Layer 2 of a small transformer language model trained on English Wikipedia (8 layers, counted from 0, width 128).
A neuron adds its activation times its output weights to the MLP's output. To switch it off is to set its activation to zero at one token and run the rest of the model.

Output weights of the MLP neurons that the questions are about. A number n stands for n times 0.00052.
n12: -44 -195 -217 113 123 93 -65 -234 -88 66 -148 -110 45 -42 -91 -121 -105 -54 118 95 -107 -20 -52 -31 241 62 -142 -83 165 195 97 -89 -22 41 -189 149 -144 -113 -45 -63 -11 329 84 58 -26 43 -4 -318 -115 101 -71 -13 163 131 -48 -206 -32 127 96 -276 -183 40 102 -337 -30 64 6 20 21 -11 84 197 -57 136 -315 -95 -171 39 -111 58 -110 146 -11 -83 -144 -152 68 181 139 -106 -36 -2 -131 7 -14 216 -244 -136 169 -30 -4 121 129 91 44 76 -191 -29 189 18 324 -121 50 22 -3 -54 -254 30 100 13 -70 19 -180 3 -14 84 -26 -231
n18: 220 -18 -88 -13 119 -93 287 -166 117 211 -92 18 163 -39 59 -103 240 -111 -42 76 -172 83 30 -111 84 -122 6 114 -139 -133 18 197 -27 -28 126 285 -31 -14 -219 -106 126 -58 -22 -29 172 -3 13 128 -83 55 -143 25 -84 -147 -78 -1 226 262 -158 100 0 -27 85 -4 -172 -26 231 75 -202 66 -89 -171 -160 0 -136 92 183 238 56 -286 -145 -47 -152 68 -13 159 -9 -65 12 290 143 -74 101 35 125 -37 225 214 17 128 67 -48 -211 -106 -2 32 -181 46 -97 -48 259 126 107 175 43 -140 145 97 -62 16 -29 87 -44 -76 -95 271 53 -132
n31: -14 159 152 -59 93 149 -174 -104 -204 -259 62 241 -179 -118 -168 -104 -43 -118 -27 -144 -147 121 -46 -6 19 -195 149 17 62 71 37 86 -157 -5 -91 -209 165 90 -26 -91 -119 217 48 -34 145 -221 -123 175 -141 -62 12 -75 26 -25 44 -26 -5 -58 72 -32 214 -118 -1 74 192 -57 -110 -153 276 -91 46 -186 12 -92 -5 -70 -86 90 -77 158 -76 -62 -170 373 -164 35 48 89 -59 154 112 119 -152 157 47 -22 -125 -116 0 102 -201 124 45 -240 -10 70 204 -235 179 62 150 -80 37 -80 -263 229 3 90 -26 176 -65 -18 -27 -67 -41 -128 119 -2
n42: -194 -68 34 -329 -68 140 -10 53 46 137 40 -54 -133 254 -141 141 215 -45 127 -68 -3 65 -16 -9 26 -7 67 -49 -94 84 13 -91 134 88 -231 -18 262 -33 98 -44 -100 16 -41 206 45 -97 -152 94 -56 220 20 -93 -42 116 -114 381 -65 51 -8 77 -98 -188 -142 29 -31 -472 -177 137 -71 -275 -200 -244 190 300 3 165 49 25 -18 132 110 -201 -40 12 169 -267 175 104 116 -114 -63 36 -102 -30 140 -325 -32 272 -36 35 -46 -143 -100 -113 113 -64 200 -105 -38 144 -272 43 197 12 -76 -190 89 34 -5 -6 225 -241 -64 -95 7 258 135 -82
n60: 175 -19 174 249 -38 -210 -47 9 -135 -52 -42 -18 -187 139 -86 24 235 28 -94 89 -27 127 324 -98 40 -102 -210 154 152 -81 252 47 -108 149 28 -163 77 -194 9 145 28 184 208 126 -192 -405 53 346 -84 -138 -296 21 151 -3 -117 57 -163 -197 -130 187 82 -48 139 41 -45 -19 -46 -289 82 14 -46 -340 27 -39 -7 62 67 0 -197 187 60 -22 289 -103 -231 -239 236 -74 23 16 -99 -185 -111 -158 -207 368 31 145 8 222 140 -68 -118 -50 60 -101 -13 94 -31 -58 -48 17 -55 59 228 112 439 -100 98 -65 1 -189 -55 -21 196 -57 -63 163
n62: -57 -220 145 -257 -180 -216 -225 -48 262 111 -68 -165 180 -148 8 38 12 23 0 83 -116 -52 -159 -19 246 -33 268 116 -309 79 -71 23 35 273 -91 12 -100 19 189 45 193 -196 35 15 -32 25 68 169 -276 -172 -120 -252 1 -107 86 -15 16 -75 59 -168 10 216 1 45 102 186 -135 4 -14 -131 8 138 18 82 -131 76 322 -27 45 -100 123 -106 -134 147 -131 -89 -86 -149 -98 199 94 113 -137 -56 29 -59 -59 1 -4 -24 -65 -196 -238 39 197 276 78 33 -99 79 35 161 304 -143 -222 40 -407 -186 -33 60 -95 -69 -427 -163 181 69 -117 38
n86: 39 -16 41 -5 -219 61 13 -17 -76 -226 -127 57 -56 17 22 182 -33 24 250 -11 65 1 120 -96 -75 40 -22 -202 -114 -93 176 45 14 -30 -228 -268 162 22 -104 -53 78 129 41 211 129 98 -183 95 -325 80 -147 253 -142 65 48 -127 -126 8 -13 50 -200 -8 -144 -122 -106 22 48 -29 8 132 160 94 -81 190 192 190 5 46 -70 -229 -34 -264 -55 -71 32 -22 110 16 3 -45 120 -155 -184 -101 32 -114 -177 -182 -233 17 20 80 172 169 -95 102 119 36 48 72 61 -220 77 35 -85 -71 -193 156 -127 -196 -82 165 64 226 -113 -8 -14 4
n104: 136 102 -308 -92 165 47 11 74 -101 240 29 -20 185 -228 -33 -30 -152 19 -88 -65 -206 189 125 -110 -136 141 -75 -191 -118 -215 -155 -79 7 9 291 116 -143 65 -29 154 -82 203 61 61 -41 -41 209 -43 -157 12 254 -150 41 382 22 -111 10 116 191 -70 -212 -111 -87 137 -13 38 6 238 -15 -28 -187 196 -107 13 -51 343 -24 21 -3 -118 131 -148 -25 7 -90 -69 -151 160 -18 95 -14 -103 -32 -48 -92 42 105 -17 56 -68 120 116 239 -234 55 171 13 74 214 21 125 -78 10 146 36 -14 -11 -133 158 -38 102 47 -247 -230 -20 86 -1 82
n108: -43 19 -208 -64 32 -11 -1 -272 -2 -255 -50 -115 -1 -182 -268 63 373 61 1 -122 -119 -122 218 -82 17 -107 86 -49 -52 -295 38 -417 294 -273 255 -78 29 272 -91 86 -41 -22 30 -87 -103 -121 -101 139 -166 -151 -144 -74 -28 -44 191 16 47 -83 -166 48 -76 84 48 -372 -4 79 85 -76 108 119 -224 -40 -86 -64 -146 120 -115 -20 -113 205 109 -36 25 153 57 -2 -225 120 -181 -45 152 -136 77 103 173 14 155 362 -105 -54 73 -23 15 122 121 -111 -83 -31 -53 -88 92 -173 -74 5 72 37 -77 -69 -84 -93 -264 -6 113 -156 -55 -44 -122 -185
n138: 25 265 11 19 103 -23 52 -100 -156 96 10 -74 37 -136 -237 -7 -36 -88 -57 34 5 202 85 81 -144 201 140 -122 38 191 25 55 -115 235 -5 -18 -25 134 11 -73 79 -91 61 30 45 255 174 47 -31 104 -27 -6 -78 -255 -78 -17 -144 -120 -20 -85 59 -6 -230 68 -55 -317 82 38 -5 15 -145 -194 98 -146 34 -23 44 -159 -74 55 7 268 100 14 -92 289 -56 -75 -32 100 -98 -140 -30 -134 308 143 92 -78 -100 59 50 -215 21 82 -75 -160 104 -229 -41 -137 -131 -133 -78 -248 9 -24 4 -7 175 -155 92 48 -147 -295 28 28 -48 -177
n172: -117 -358 -44 67 -97 -340 186 59 177 7 -154 192 133 24 230 -153 86 -230 -91 25 119 124 -129 101 -79 10 129 79 -67 -65 -29 266 -49 -37 95 101 -102 34 -244 41 -61 -190 9 183 122 110 -57 -133 183 -54 42 -26 -146 37 34 -137 52 -14 12 7 -92 127 243 -27 124 121 -100 31 -55 144 36 79 341 57 208 -174 -183 55 -309 -160 -87 36 -103 71 -293 116 -101 -58 -54 19 -40 99 -66 -139 -122 -51 -1 -172 -108 -10 167 -54 -28 -150 121 -112 99 67 -37 -30 25 -167 -71 31 -66 -77 99 6 242 112 -28 -7 11 92 42 -83 -26 121
n178: -57 -88 8 11 -33 219 -204 -122 177 -15 40 -47 -310 -288 14 149 -29 -207 114 -40 41 225 88 29 -19 -55 -229 -146 9 -94 -144 -4 -95 -4 83 -198 43 -78 187 8 106 -97 61 -73 118 -207 207 -111 -9 78 72 -28 145 -89 -63 -98 -49 70 -134 -20 -44 134 205 -125 -140 -25 -8 -151 -292 -205 -30 238 -170 90 51 -86 121 100 -60 5 53 -17 -42 -148 48 -5 -37 -174 -176 -124 -1 127 -111 146 -120 -73 65 -161 -171 -108 -237 130 107 111 -12 157 96 74 253 24 -190 8 110 -154 -41 126 37 -77 91 38 311 92 -86 -37 7 9 -14 30

Each question names a token from some text and the token that comes next. It shows the activations a of the neurons there, in the order above. A number n stands for n times 0.015.

Then comes g, the gradient of the next token's log-probability with respect to the MLP's output, scaled to length 1. A neuron's effect is roughly proportional to its activation times (output weights . g). A number n stands for n times 0.00073.

",", then " to"
a: 34 27 1 34 -57 11 -28 -11 0 -2 -18 -6
g: -44 -217 -81 147 -36 95 42 -36 -91 -120 -115 -219 -16 -208 71 -190 -33 39 -50 -53 14 -6 -105 -66 -22 -33 -56 -69 19 70 -238 150 -25 -158 284 203 -17 88 -129 -189 -77 -27 -172 -44 -32 -1 90 -1 -30 12 -40 5 85 79 139 5 -143 176 -111 -78 -26 134 -473 47 -71 -34 174 62 66 145 126 127 -236 40 3 -253 -84 143 71 -17 233 75 27 15 0 86 -108 43 97 -53 -48 29 -18 32 -67 -41 -276 -83 -4 -56 -37 12 4 134 46 -58 -52 53 -156 -226 70 4 195 235 -281 23 41 -167 32 165 283 -41 -41 -43 44 50 -66 -130
Which two neurons, each switched off alone, lower its probability most, in order? n60, n12

" Program", then "me"
a: 177 188 26 6 -59 10 11 13 26 -50 -42 -116
g: -166 16 59 42 -55 80 19 104 -53 -111 -206 -151 5 -11 -95 161 131 -61 -93 37 98 -34 8 -35 -110 -176 -35 -19 -116 -224 120 4 82 -53 29 -240 152 119 -30 -86 8 -145 -83 -32 -28 135 -1 14 -115 44 70 -32 69 80 -88 55 121 30 131 48 -172 71 -138 -171 -15 252 -264 55 90 163 -31 -73 96 -16 -6 -21 83 -8 80 -86 -72 -38 223 -22 86 216 93 7 364 25 102 -138 83 228 -57 -94 165 160 30 178 -105 -243 107 228 27 236 171 69 146 -182 14 -229 140 -45 26 187 -150 -16 -100 190 -105 -58 -79 156 6 197 -139 -115
Which neuron, switched off, raises the next token's probability most? n12

"5", then "\n"
a: 1 -4 26 1 -2 -5 1 263 20 87 8 -26
g: -207 243 -184 -6 -51 163 -175 -60 -88 -36 22 71 -227 -56 231 -126 -149 -46 234 -95 -96 -162 -260 -196 -232 34 77 -57 1 -127 -121 -100 15 117 115 -39 114 4 98 137 150 -27 -35 4 -116 50 -36 -14 76 -88 205 86 80 60 -153 -71 229 -93 -176 -108 52 61 -104 193 -44 -144 141 50 -26 -26 64 90 132 18 50 12 30 -3 49 -56 -112 -170 -58 264 -219 72 -109 -57 -47 -47 -156 31 76 -189 -49 152 -5 58 -103 -87 -20 -23 -184 -69 -119 152 94 101 84 -66 64 -223 -147 93 61 -200 -66 141 144 -2 287 43 188 -166 101 0 75 53
Which neuron, switched off, lowers the next token's probability most? n104

" Pet", then "e"
a: 22 -5 -253 16 -66 -6 -42 6 1 -10 18 -94
g: 1 -37 -230 -78 -16 -12 106 -51 -39 81 39 -83 -9 -11 262 204 -108 30 -309 38 75 43 -59 -27 -120 169 4 29 -97 278 113 21 88 -80 279 -53 -92 -5 110 -61 -71 167 -165 -46 -92 -136 182 88 -225 -7 162 94 147 -53 35 42 -36 46 -234 173 56 5 68 -28 -194 160 154 -109 -26 -107 -23 -74 219 -87 72 -155 -73 -60 155 -237 -54 219 -264 27 -38 -253 -64 25 138 186 -83 -3 -117 53 -54 6 37 137 48 -75 -24 225 33 119 190 -202 -85 63 -42 176 60 -155 97 -175 105 -129 -98 71 80 -59 -142 64 121 87 45 -68 28 6
Which neuron, switched off, lowers the next token's probability most? n31

" grew", then " even"
a: -13 5 -9 0 78 -265 5 40 -22 -21 -305 -3
g: 32 -29 -21 106 89 -9 112 84 -24 114 0 210 163 90 206 245 92 232 -142 33 -178 67 238 -70 18 3 -194 -317 41 73 114 -207 42 -37 -55 106 210 7 40 -79 287 -177 -142 136 -69 148 -8 26 -44 -144 53 -221 104 -49 120 106 -30 33 91 119 38 -106 12 -311 69 20 63 61 -58 -68 142 -104 121 61 40 39 -46 210 37 -132 126 -80 -103 2 -187 -101 128 8 -54 24 16 -111 -154 123 121 -112 -47 39 217 28 -104 -100 -7 -193 -139 -73 -43 -8 219 91 11 42 36 104 101 134 -127 113 -11 -106 -59 55 -65 -91 -40 268 -139 -247
Which neuron, switched off, lowers the next token's probability most? n172

" band", then "'s"
a: 167 19 4 -54 -39 -2 -7 3 -21 194 0 -74
g: -42 123 -8 -129 -121 124 -16 -164 -100 -50 -42 -56 122 77 -182 39 -44 24 -59 -314 61 118 -142 156 81 -174 228 -52 64 150 -83 -130 -80 199 -74 26 -265 122 10 -8 -24 34 -37 40 439 -60 75 54 -49 118 77 98 -117 28 57 124 145 9 41 -26 217 -9 -179 117 9 52 215 37 30 -68 57 34 -137 -411 -134 71 88 -174 79 215 97 -48 -47 -34 2 -207 28 -211 65 -147 -92 83 -118 90 -95 -118 -21 -64 3 250 35 102 51 47 -181 42 -75 -7 78 -272 28 -144 -5 27 47 -146 122 149 156 91 6 -2 54 30 -25 32 -15 3
Which neuron, switched off, lowers the next token's probability most? n138

" s", then "ung"
a: -22 2 15 124 0 -313 14 2 -19 -10 -9 -1
g: -7 160 -1 -5 -141 38 -92 248 -43 9 -29 61 4 41 219 -328 10 122 127 45 -109 52 -55 107 7 -21 -31 -55 -46 115 -37 156 -129 133 -84 -144 -91 35 220 -73 41 93 -11 79 50 -1 -214 244 221 32 -50 -14 40 14 4 89 50 -114 -5 -5 -48 57 -87 41 204 31 -329 -5 -48 166 -116 -107 6 -142 -87 -120 -124 141 15 -51 97 -167 -227 37 -18 -235 -27 155 -8 -81 -105 181 -11 -107 -44 129 11 -121 144 96 118 -1 -38 -140 155 -47 39 -160 -53 17 159 -90 200 -46 68 -252 -50 259 14 -127 175 -62 -253 -19 -167 -39 -186 -282
Which neuron, switched off, lowers the next token's probability most? n42

"elligence", then " Company"
a: -26 2 2 7 -62 -4 -1 5 -15 -16 -111 -6
g: 172 169 136 141 196 20 -37 10 -74 -73 141 28 68 -14 -177 -286 78 74 32 286 33 -130 -8 16 -237 -40 11 31 -78 -207 -253 -6 174 76 -116 4 222 166 157 39 144 -112 1 118 -63 87 145 206 137 105 -49 178 97 -143 -149 70 34 15 -56 -66 -101 128 96 -109 46 64 190 -55 -33 -92 -84 -253 -44 -25 -12 239 -106 -156 60 -49 92 -33 -173 -196 -25 144 -234 75 19 -79 20 -43 50 -95 -220 -181 98 -19 26 -160 -13 -56 48 41 -84 -26 -56 -34 -86 246 42 99 10 -147 -107 -31 12 -173 -109 119 -131 80 -37 -249 194 -8 115 56
Which neuron, switched off, lowers the next token's probability most? n172

" single", then " by"
a: -38 188 15 -34 -12 -10 0 -11 -29 149 29 -61
g: -137 202 -129 235 -51 43 163 6 -83 -140 -256 153 41 -53 105 -185 -16 133 -35 177 73 106 96 -97 126 217 -241 24 9 -76 -105 117 121 -149 102 -12 90 96 68 44 3 42 -93 -22 -11 -15 174 129 -4 -81 -33 25 -196 -270 -81 224 83 50 43 -8 53 88 114 133 189 -4 105 -283 -37 -8 24 -280 -108 119 -45 16 -79 207 -30 -96 54 155 140 -110 97 176 -56 -102 -139 19 49 -7 -67 1 1 118 100 17 -142 -20 199 96 -92 -89 58 25 235 -37 -128 154 295 -188 -39 17 -51 58 26 100 46 -77 -54 -13 105 -107 266 224 -93 -61
Which neuron, switched off, lowers the next token's probability most? n18

"T", then "urn"
a: 28 -7 30 -5 -52 -2 -6 -9 -2 -39 17 15
g: -6 -164 137 181 195 -17 -124 -30 14 -85 70 21 -149 96 147 -21 -26 -89 36 50 67 -304 98 -1 -74 -76 127 241 88 -225 22 -162 122 -131 -80 22 12 -155 78 64 233 -164 108 -66 -188 278 -57 -33 108 -78 -72 112 -52 -185 16 -43 81 5 -103 -40 -76 -61 -74 -70 57 -9 268 136 -48 -83 128 100 46 -232 195 -227 15 8 158 4 111 41 -59 -36 -247 155 57 -188 156 54 -11 -37 43 -14 73 334 187 -205 -94 -199 39 96 -90 13 91 6 69 -87 -226 -9 -27 55 76 -63 15 31 -258 41 -159 -85 -2 22 -179 -30 -110 -119 24 -75
Which neuron, switched off, lowers the next token's probability most? n60

" he", then " needs"
a: 22 3 3 6 8 77 -10 1 89 12 -6 -224
g: -46 -166 -184 -106 116 -31 -66 60 28 -148 -37 75 127 160 218 87 -47 41 -75 8 -146 -97 27 72 51 -94 -50 136 -168 40 -15 -114 -208 52 133 105 -90 -7 -134 -71 -69 46 -158 -33 -190 167 -56 -137 -28 -247 -118 -134 -89 40 70 100 121 181 13 -50 51 -102 202 119 -119 122 96 128 -72 45 85 328 -82 -107 70 -110 145 112 38 -162 204 -38 13 -61 81 1 85 134 -97 -63 -32 168 -228 -100 -33 184 -32 62 254 28 -106 -45 -179 -349 91 -201 150 124 -23 -197 -57 156 22 106 197 -84 -124 -113 66 97 43 -108 -94 -119 204 68 36 74
Which two neurons, each switched off alone, lower its probability most, in order? n178, n62

"7", then "8"
a: -4 0 -145 10 -53 -13 -7 -44 5 49 -285 -3
g: -13 -27 -9 -22 198 -41 36 77 -101 171 191 -49 -171 -133 -36 62 -43 134 -4 -10 84 36 116 -25 -23 -117 -2 -161 60 -81 -141 -76 -112 -28 -12 -46 -12 9 -159 -77 162 109 168 224 33 6 58 -230 105 -63 122 -69 28 -13 85 -55 104 72 -81 53 115 167 -148 -54 83 -46 196 -59 -77 -9 -81 -206 145 -27 -179 160 -234 -27 -291 -127 5 -88 229 150 69 -303 189 34 -8 9 152 5 -179 -70 14 -206 -194 44 -52 99 48 -45 161 165 290 -74 134 -47 16 83 -66 -91 -8 -265 72 -98 -275 135 -187 -142 161 84 37 -69 164 41 -105 -84
Which neuron, switched off, lowers the next token's probability most? n172

"3", then ","
a: -10 -5 23 5 -15 -3 1 357 0 207 -18 -60
g: 227 133 -3 -173 81 -3 -63 -159 -129 -151 -67 72 71 111 49 -247 -58 140 -66 175 -138 -164 27 -202 112 -182 66 66 -140 -116 -130 54 59 239 196 -26 82 -22 -126 -24 100 44 -109 -121 98 -108 334 10 134 5 -235 164 39 29 -96 -152 28 -24 -116 -92 -44 41 -51 168 -123 131 -176 -12 -117 9 -74 75 47 -33 -45 39 250 115 34 -66 32 188 -109 -38 6 -35 -165 -161 197 41 100 119 -97 71 199 79 -229 251 0 93 143 73 96 -72 167 -52 -239 -130 59 -85 54 74 153 42 78 -5 -138 -142 48 -85 -79 54 -192 157 -147 -70 -23 10
Which neuron, switched off, lowers the next token's probability most? n104

" mechan", then "ical"
a: -25 85 -12 29 -43 -1 3 6 -14 -5 27 18
g: -33 -108 -7 -76 129 -2 3 -296 -47 83 -74 83 -253 161 68 -169 -108 -285 -95 -26 71 124 202 -99 -70 -93 53 74 71 78 21 -170 145 -56 -12 -206 -86 -45 -59 29 -43 64 96 -63 75 -2 -72 -198 -30 -138 -261 279 -142 -21 0 73 138 139 -201 166 -135 6 -316 -168 8 -155 226 -120 113 26 42 -8 27 -15 52 -177 3 33 -173 -32 106 -205 -43 115 -115 56 113 12 194 71 32 -43 1 0 60 187 247 209 -15 80 156 -42 -223 175 -92 119 -77 -73 -64 -79 132 25 114 138 46 113 -24 167 69 -43 13 31 132 -95 -37 72 -141 101
Which neuron, switched off, raises the next token's probability most? n60